Layer 10 of a small transformer language model trained on English Wikipedia (15 layers, counted from 0, width 64).
Take only the direct path to the model's output, skipping the later layers: a vector added to the residual stream pushes a token's score in proportion to its dot product with that token's output vector.

Output vectors of the tokens that the questions are about. A number n stands for n times 0.025.
"estern": 10 35 48 39 56 -43 6 -49 -51 -26 74 -17 60 -49 -36 20 -34 3 57 6 -28 -66 5 4 -16 -33 -54 56 -11 -36 26 -5 -14 5 4 -8 -1 -32 -1 20 7 -1 23 4 27 -64 -41 17 -56 -6 25 41 32 -14 18 -38 9 -16 23 35 -15 25 8 34
" by": -3 -20 13 -16 -10 15 36 15 28 10 -16 12 24 -28 29 16 8 -20 46 -24 -7 13 -1 5 18 -6 -22 -7 0 19 -20 20 19 -16 23 -38 31 -3 30 11 4 1 27 2 -7 -18 -1 7 -35 -9 -6 -13 -23 10 -50 -14 12 -8 -3 -5 -30 12 -12 -24
"ously": 6 60 19 13 -49 -39 -25 6 -6 -45 13 14 -13 -11 48 24 -18 11 92 5 -28 -33 7 14 -33 21 39 6 0 -1 23 37 -22 42 -48 -47 -10 -19 -19 7 32 33 -10 35 -11 -19 -8 3 -78 14 40 26 44 13 -15 6 -96 -8 75 4 -50 -26 -34 -14
"ference": 8 39 -8 31 -21 3 -31 -27 9 -11 45 -36 13 16 9 3 45 -18 -30 28 6 -37 -1 7 -64 -17 -22 -12 -14 15 12 -60 -35 61 14 -36 12 38 -22 11 -26 -13 -42 56 -17 -53 -26 23 6 75 47 21 75 14 -44 0 -37 15 9 34 -11 -7 -4 -20
"itled": 1 26 -9 30 1 10 -1 0 -17 -3 5 -35 7 -3 38 -7 4 -3 81 0 15 -53 -25 20 -42 -25 -55 -27 -5 13 -39 -18 -4 41 43 -20 52 -20 -58 -16 -42 -6 12 -5 15 -12 41 -27 -10 6 -10 9 37 -7 -7 18 -36 -3 38 62 39 6 15 -34
",": -1 23 -1 13 -7 9 5 26 31 -10 -3 17 -46 -18 -32 28 -28 -27 -16 -26 31 9 -29 -10 34 7 -15 -4 10 3 -34 23 8 6 4 20 -25 42 37 -3 14 -20 23 33 -17 -47 22 8 -9 -31 3 -12 -46 28 -9 1 6 -11 -2 -11 22 18 1 -18
" Em": -1 24 5 0 1 18 -6 -6 1 15 14 3 -19 -19 6 -7 -4 14 6 -11 -26 -11 5 3 16 10 -12 6 -3 3 9 10 -7 17 -13 -2 19 2 -10 -26 -26 -9 0 -44 4 24 -3 -8 23 10 28 -11 -28 -16 6 -22 0 39 1 12 3 -23 19 -2
"iew": 10 -13 4 -10 -13 25 -31 -27 -9 -20 72 -11 18 21 -19 -4 -5 4 14 8 -29 31 -8 -7 -24 -54 -16 46 -1 -15 9 -28 -11 -35 17 -6 -18 -30 -33 -7 12 -1 24 18 33 9 -12 -15 -11 54 -3 62 8 0 33 29 15 -23 25 48 -67 -17 -5 -14
"esc": 42 28 -16 2 29 15 -24 9 -13 10 -12 -19 27 0 -21 8 18 18 -13 26 17 -20 -30 -2 6 -37 1 -17 -6 -28 -38 -16 -35 -37 23 26 -21 -6 -26 -23 3 35 19 41 13 22 -22 -4 -11 32 1 10 25 -12 -23 -17 1 31 16 -27 -19 -24 8 56
" Goals": -19 1 26 -10 5 5 14 3 9 38 -3 10 2 6 9 -29 32 11 -37 11 -17 -3 11 11 -26 -38 0 14 -14 40 21 14 -77 71 -50 15 14 -8 -28 -12 -42 -21 -6 7 22 -5 15 -53 7 4 43 48 29 -11 -61 15 -19 -10 29 26 -13 -14 -17 8
" as": -6 0 11 -10 -23 9 0 9 22 1 3 21 -3 -54 -10 32 23 -11 29 -5 -2 27 0 2 16 30 -27 0 -1 29 -28 17 6 3 3 -11 43 -17 19 25 -29 2 18 7 -11 -32 -9 36 -18 -31 8 -16 -33 -20 -36 13 26 -23 7 -3 11 -41 27 -30
"ol": 42 -13 11 -31 -2 -19 -7 -2 -24 24 -2 6 11 27 7 1 -15 27 12 42 9 8 15 -5 19 -15 -21 4 5 -5 -15 -21 6 -51 17 30 -30 -7 -3 -4 -14 8 -19 -8 13 -4 -6 9 -12 8 -12 -3 -25 3 -5 -7 6 14 13 10 21 13 -46 13
"int": -3 9 -37 -2 40 11 -15 -41 -46 16 -15 -18 -25 21 14 -6 8 17 -32 39 -55 7 -2 -2 34 -15 -6 17 -8 4 -42 -27 -6 7 20 26 -29 13 16 1 18 -5 5 19 3 1 -2 22 -10 9 27 28 45 13 -31 11 -20 8 -4 23 -25 5 -13 -15
"ide": -6 -7 1 -18 -13 -7 -25 -15 -20 -41 -26 8 11 -4 1 24 -45 30 -8 30 23 -2 5 2 42 -18 -7 12 3 -1 -17 -29 -12 -21 21 24 -13 -5 -11 -3 -36 29 10 43 12 -15 8 0 -41 25 21 6 61 17 -38 52 -18 2 -1 -2 1 29 -14 -10
":": -39 -39 -3 22 -17 31 -14 14 33 23 31 -4 -21 0 28 10 -20 -48 -19 -15 22 16 -44 -6 27 15 -33 9 4 13 12 27 19 -17 26 8 59 -7 -27 0 -17 -1 17 34 -8 -61 0 11 19 5 -28 -42 -25 6 4 -11 15 -25 9 34 -20 32 6 -31
"ure": -16 -15 -10 -66 45 16 11 -17 28 -15 -27 -17 -24 -39 10 63 19 9 1 -26 -32 15 1 -3 -13 -9 -22 1 0 -19 -10 7 -27 -11 -22 -1 36 -13 16 15 -9 -14 21 38 9 6 -30 3 -18 -37 -32 11 -3 33 45 53 -67 48 10 24 39 16 -8 28
" professional": -13 14 29 15 -10 -2 -16 -15 8 -7 44 9 23 -18 -3 24 38 -41 18 11 -9 -2 -34 10 14 33 -16 13 -9 -9 9 -34 14 3 -7 -33 -1 13 22 1 13 -14 -18 -2 7 -7 -29 -30 3 8 15 7 7 -25 -19 -13 -21 15 3 41 -4 -32 20 -6

Each question shows what one neuron of this layer's MLP adds at an activation of 1. A number n stands for n times 0.0054.

n95: -22 -9 7 1 4 3 10 -30 2 35 41 -29 12 -11 -4 -7 -12 -1 20 -7 6 29 -20 16 30 5 -12 13 19 -8 10 5 -7 -59 -13 1 -32 16 -22 14 -23 17 -52 8 -1 -35 33 9 -8 -17 -15 19 -1 18 -8 14 7 -7 53 18 -5 3 -21 -5
Which of these tokens does it push down most? " Em"

n135: 27 -1 2 4 30 -15 11 2 -29 -23 -1 6 -17 8 3 -16 16 -9 3 39 6 10 -1 7 -18 -11 -6 -9 1 2 4 -1 15 7 17 -11 -25 -6 -47 3 40 2 25 25 -17 -26 -6 -14 14 29 6 5 -6 4 6 18 -10 5 -16 -17 1 -17 -15 -18
Pushed up most: "ference"

n271: 30 12 -16 1 24 -11 33 4 25 25 -15 -26 26 -3 -7 -19 14 -28 7 -10 11 -8 17 -2 12 -13 5 18 -4 12 -5 -28 3 -40 -13 -1 11 14 -3 6 3 12 -13 8 -3 3 14 8 26 -8 -16 16 -22 -2 -5 7 7 -10 -40 -24 4 -25 -9 16
Pushed up most: "esc"

n72: 0 10 -16 -24 -11 -47 -4 -7 -80 -13 4 -39 -45 1 23 26 25 16 27 -30 1 -24 53 6 -46 -28 24 12 -23 15 6 39 -16 -29 -6 -32 23 24 5 -18 -46 50 -2 10 4 31 -43 37 9 26 -35 16 12 -12 -6 21 -32 45 62 -26 34 51 12 -18
Which three tokens does it push up most, strongest first? "ously", "ure", "itled"

n177: 16 -26 10 0 -31 19 -18 -11 4 2 -2 29 -20 15 0 -15 -2 36 -11 -14 7 -10 -9 -31 0 -1 5 15 1 -18 -17 -1 -24 24 38 37 12 -2 -7 3 -25 20 -2 28 14 -22 -15 17 18 1 -9 -30 -3 -9 -1 13 -4 6 6 27 -13 2 -1 -20
Which two tokens does it push up most, strongest first? ":", "ide"

n1: 0 26 -5 7 -2 -28 27 18 -2 0 -10 18 -10 9 -1 -14 21 -6 -24 12 -6 9 6 -2 -3 4 12 13 13 -17 10 13 -16 -17 -4 20 5 -1 6 -10 19 6 8 -38 24 -5 -16 17 9 2 6 12 15 -18 -10 -7 -22 24 -22 -15 -29 4 -12 -34
Which of these tokens does it push down most? "itled"

n159: 9 34 8 18 -6 23 -8 -8 11 -2 9 -34 -15 8 -31 15 -17 -20 -31 50 -22 -47 9 30 -3 21 -24 16 -19 9 -17 25 30 17 0 -4 -7 15 -6 9 3 7 -24 -46 -16 12 8 6 16 23 5 -4 0 -15 28 -18 -28 0 -3 3 14 8 -18 -21
Pushed up most: "ference"

n25: 7 42 26 14 -6 15 41 -9 2 13 20 -16 -11 0 6 -18 -36 -23 12 -33 5 9 -3 5 21 -11 -23 -13 24 -21 5 -18 14 -31 -3 -14 -12 17 19 -2 -19 -12 -9 18 15 -15 37 27 -31 0 9 -5 -24 12 8 -3 12 -33 -5 0 5 -11 17 -6
Which of these tokens does it push down most? " Goals"

n109: 20 16 -31 -17 2 1 -25 16 -14 1 -1 14 -12 5 23 12 7 49 8 -6 -7 0 6 -11 -28 -5 -4 -16 -25 -13 -2 -15 16 -1 2 28 -15 -18 -32 3 -9 31 4 -15 -27 -34 21 -15 22 -4 45 18 14 29 8 11 -22 -9 19 1 -16 27 -14 -16
Which of these tokens does it push down most? " professional"

n203: 3 2 -2 2 -36 17 11 19 0 7 -12 -5 -2 -11 -27 11 -11 0 -3 5 17 -2 7 -42 2 -21 16 22 25 0 -15 18 24 -5 -11 -9 -10 11 67 -6 -11 -14 15 16 26 -15 -26 -4 -3 -23 -4 -2 -6 13 25 -23 -13 -31 43 -2 21 -11 4 -22
Pushed up most: ","

n215: 12 -20 0 -26 9 2 42 27 -10 -6 -12 3 -6 -13 24 11 -11 10 -11 19 9 14 -7 -25 24 18 14 4 21 24 -28 16 17 -19 -41 -2 26 -32 9 16 2 11 -14 -3 -19 20 -23 -15 5 -38 3 10 -4 -6 10 -2 -17 -3 -3 -2 1 19 -15 -23
Pushed up most: "ure"

n241: 13 6 13 -10 -9 20 22 23 7 -15 10 -5 22 -3 -43 -18 9 19 15 -5 -30 -15 20 -11 -14 33 16 -7 -14 -21 -18 18 34 -29 8 12 -3 2 -15 -18 3 7 -13 1 -4 18 -11 0 38 -13 21 -5 2 -17 -15 -15 -13 19 -10 17 -10 1 -6 4
Which two tokens does it push up most, strongest first? " Em", "esc"

n31: -9 -4 -5 -6 -12 22 19 -5 16 26 -10 -16 -28 -11 13 -13 -1 -5 -16 -1 14 30 -3 3 15 -32 2 22 -6 -5 -4 2 -6 -14 -9 10 20 -5 6 23 8 -11 -2 18 15 10 -13 15 11 -22 -23 5 -17 -12 14 -5 -33 3 -25 -20 37 11 26 -11
Which of these tokens does it push down most? "ously"

n278: 35 5 -67 12 7 -1 -37 23 5 22 25 -56 19 -3 -36 40 -32 9 -14 37 -29 11 8 4 -13 -24 -18 38 48 21 -34 58 19 11 -19 25 -16 14 9 26 -13 -6 -12 -9 30 20 -25 22 -3 -30 -15 -16 -24 17 -26 12 -52 12 24 30 -1 -18 -19 -44
Which two tokens does it push up most, strongest first? "int", "ure"

n21: 48 -3 -6 -12 -4 -13 23 6 -3 10 -39 -2 -1 -2 -17 19 -19 1 20 -17 29 5 5 12 6 17 17 39 -19 5 -22 20 2 9 17 -6 5 2 23 -13 14 -30 9 9 -9 -4 14 6 -1 -34 9 -18 -20 -8 0 -25 4 -36 3 -40 -5 15 -20 14
Which three tokens does it push up most, strongest first? ",", " by", " as"

n56: 33 -3 0 -2 1 44 11 -9 26 -36 3 -9 0 -6 10 -11 -2 -19 -6 -6 -17 -2 9 39 3 0 3 -16 37 4 40 40 -18 21 -20 16 2 -9 -11 -14 -5 12 -6 -15 -60 7 21 -2 -7 15 -19 -27 -17 -19 -1 0 37 -11 -27 -26 1 -1 5 19
Pushed up most: " Em"

n162: 3 26 11 -18 33 -29 22 12 1 12 8 -1 15 16 -10 -2 11 -47 -21 -13 -9 -4 -19 7 30 -8 12 3 -3 -6 0 -16 14 -40 -8 5 5 20 -5 -6 1 -17 -7 27 16 10 -8 5 6 2 -17 19 -4 17 16 -19 -12 -8 7 -45 -5 1 -1 28
Pushed up most: "esc"

n176: 9 -34 -41 -6 -7 -3 -10 21 4 -26 7 -35 6 3 30 5 1 5 11 -28 -7 30 54 -33 14 5 5 12 -11 -56 9 2 12 11 -33 12 -6 8 -17 -36 17 44 -26 -56 -22 68 9 -26 40 -2 42 2 17 -39 -62 26 -13 49 30 -9 -11 35 17 -3
Pushed up most: " Em"

n230: -7 8 -31 11 -23 26 29 0 7 -13 -1 -15 43 9 -29 -3 18 -7 -23 2 -9 -11 -13 6 9 3 11 10 -32 -33 -33 -23 16 -7 13 -12 7 12 -13 -31 -5 -2 20 38 -29 1 16 -6 13 -12 -6 12 31 23 -2 0 28 29 15 -27 -33 14 -11 34
Pushed up most: "esc"

n270: -19 -1 22 3 21 -40 -31 -22 25 -3 -27 4 8 -11 1 21 9 27 33 1 10 -10 -20 -5 -8 21 -4 -19 18 -12 12 6 13 -25 8 -3 -7 -12 44 3 -9 -39 -12 4 30 -34 -4 13 -18 -33 -2 6 -11 -20 40 21 4 -24 2 23 11 0 16 8
Which three tokens does it push up most, strongest first? "estern", "ure", " as"

n180: -2 -14 -23 -6 -15 50 7 -6 19 -5 -41 -41 14 -13 56 -28 39 23 42 -17 1 39 -1 24 -10 27 -51 28 13 40 -6 18 -39 25 -25 21 48 -53 27 -15 -45 -18 59 -3 -32 17 9 -21 9 -15 22 12 -25 4 -16 -26 -6 10 -23 -48 -1 46 -13 -38
Which of these tokens does it push down most? "estern"

n8: 17 10 3 -23 27 -26 36 43 -14 1 27 18 21 25 -9 -22 9 -10 -5 5 -31 -35 1 -56 -5 12 18 -26 -24 35 -2 -32 1 -25 -4 22 50 -1 -1 -2 6 -15 -6 55 0 8 4 -6 15 -1 1 2 20 -3 -8 0 -19 -7 -2 -7 -22 -4 11 -35
Pushed up most: "ference"

n152: 4 29 -1 -8 2 4 -18 8 8 12 0 11 27 15 -23 15 -16 -22 -37 0 13 -16 -11 -28 18 6 -3 46 11 -21 11 -10 -20 -24 -17 -29 -12 28 -9 4 -2 -14 -7 21 -1 -7 -15 -10 30 -18 21 17 19 -12 11 -42 46 -36 -19 48 -9 40 -24 5
Pushed up most: "estern"

n17: -59 15 -3 -18 -3 43 28 4 -4 22 -12 -23 -20 -1 -1 -16 1 10 36 6 -3 -22 0 -5 -5 -16 6 7 -30 4 -4 -13 -10 -2 -30 12 27 -32 -1 25 -5 4 14 22 -5 19 -9 13 24 -22 14 -3 -8 13 -3 -20 23 -18 19 21 11 -43 4 30
Pushed up most: " Goals"

n192: 23 18 -4 7 -2 -35 8 17 28 -27 15 -27 7 -11 -2 -17 -10 7 -10 -18 42 7 -20 -18 13 -22 37 13 -22 -13 -1 -36 3 28 11 8 -21 -5 1 -35 3 12 4 1 7 7 -7 2 -10 3 5 37 -22 -28 -15 40 -26 17 -13 -8 32 16 -7 17
Which of these tokens does it push down most? ":"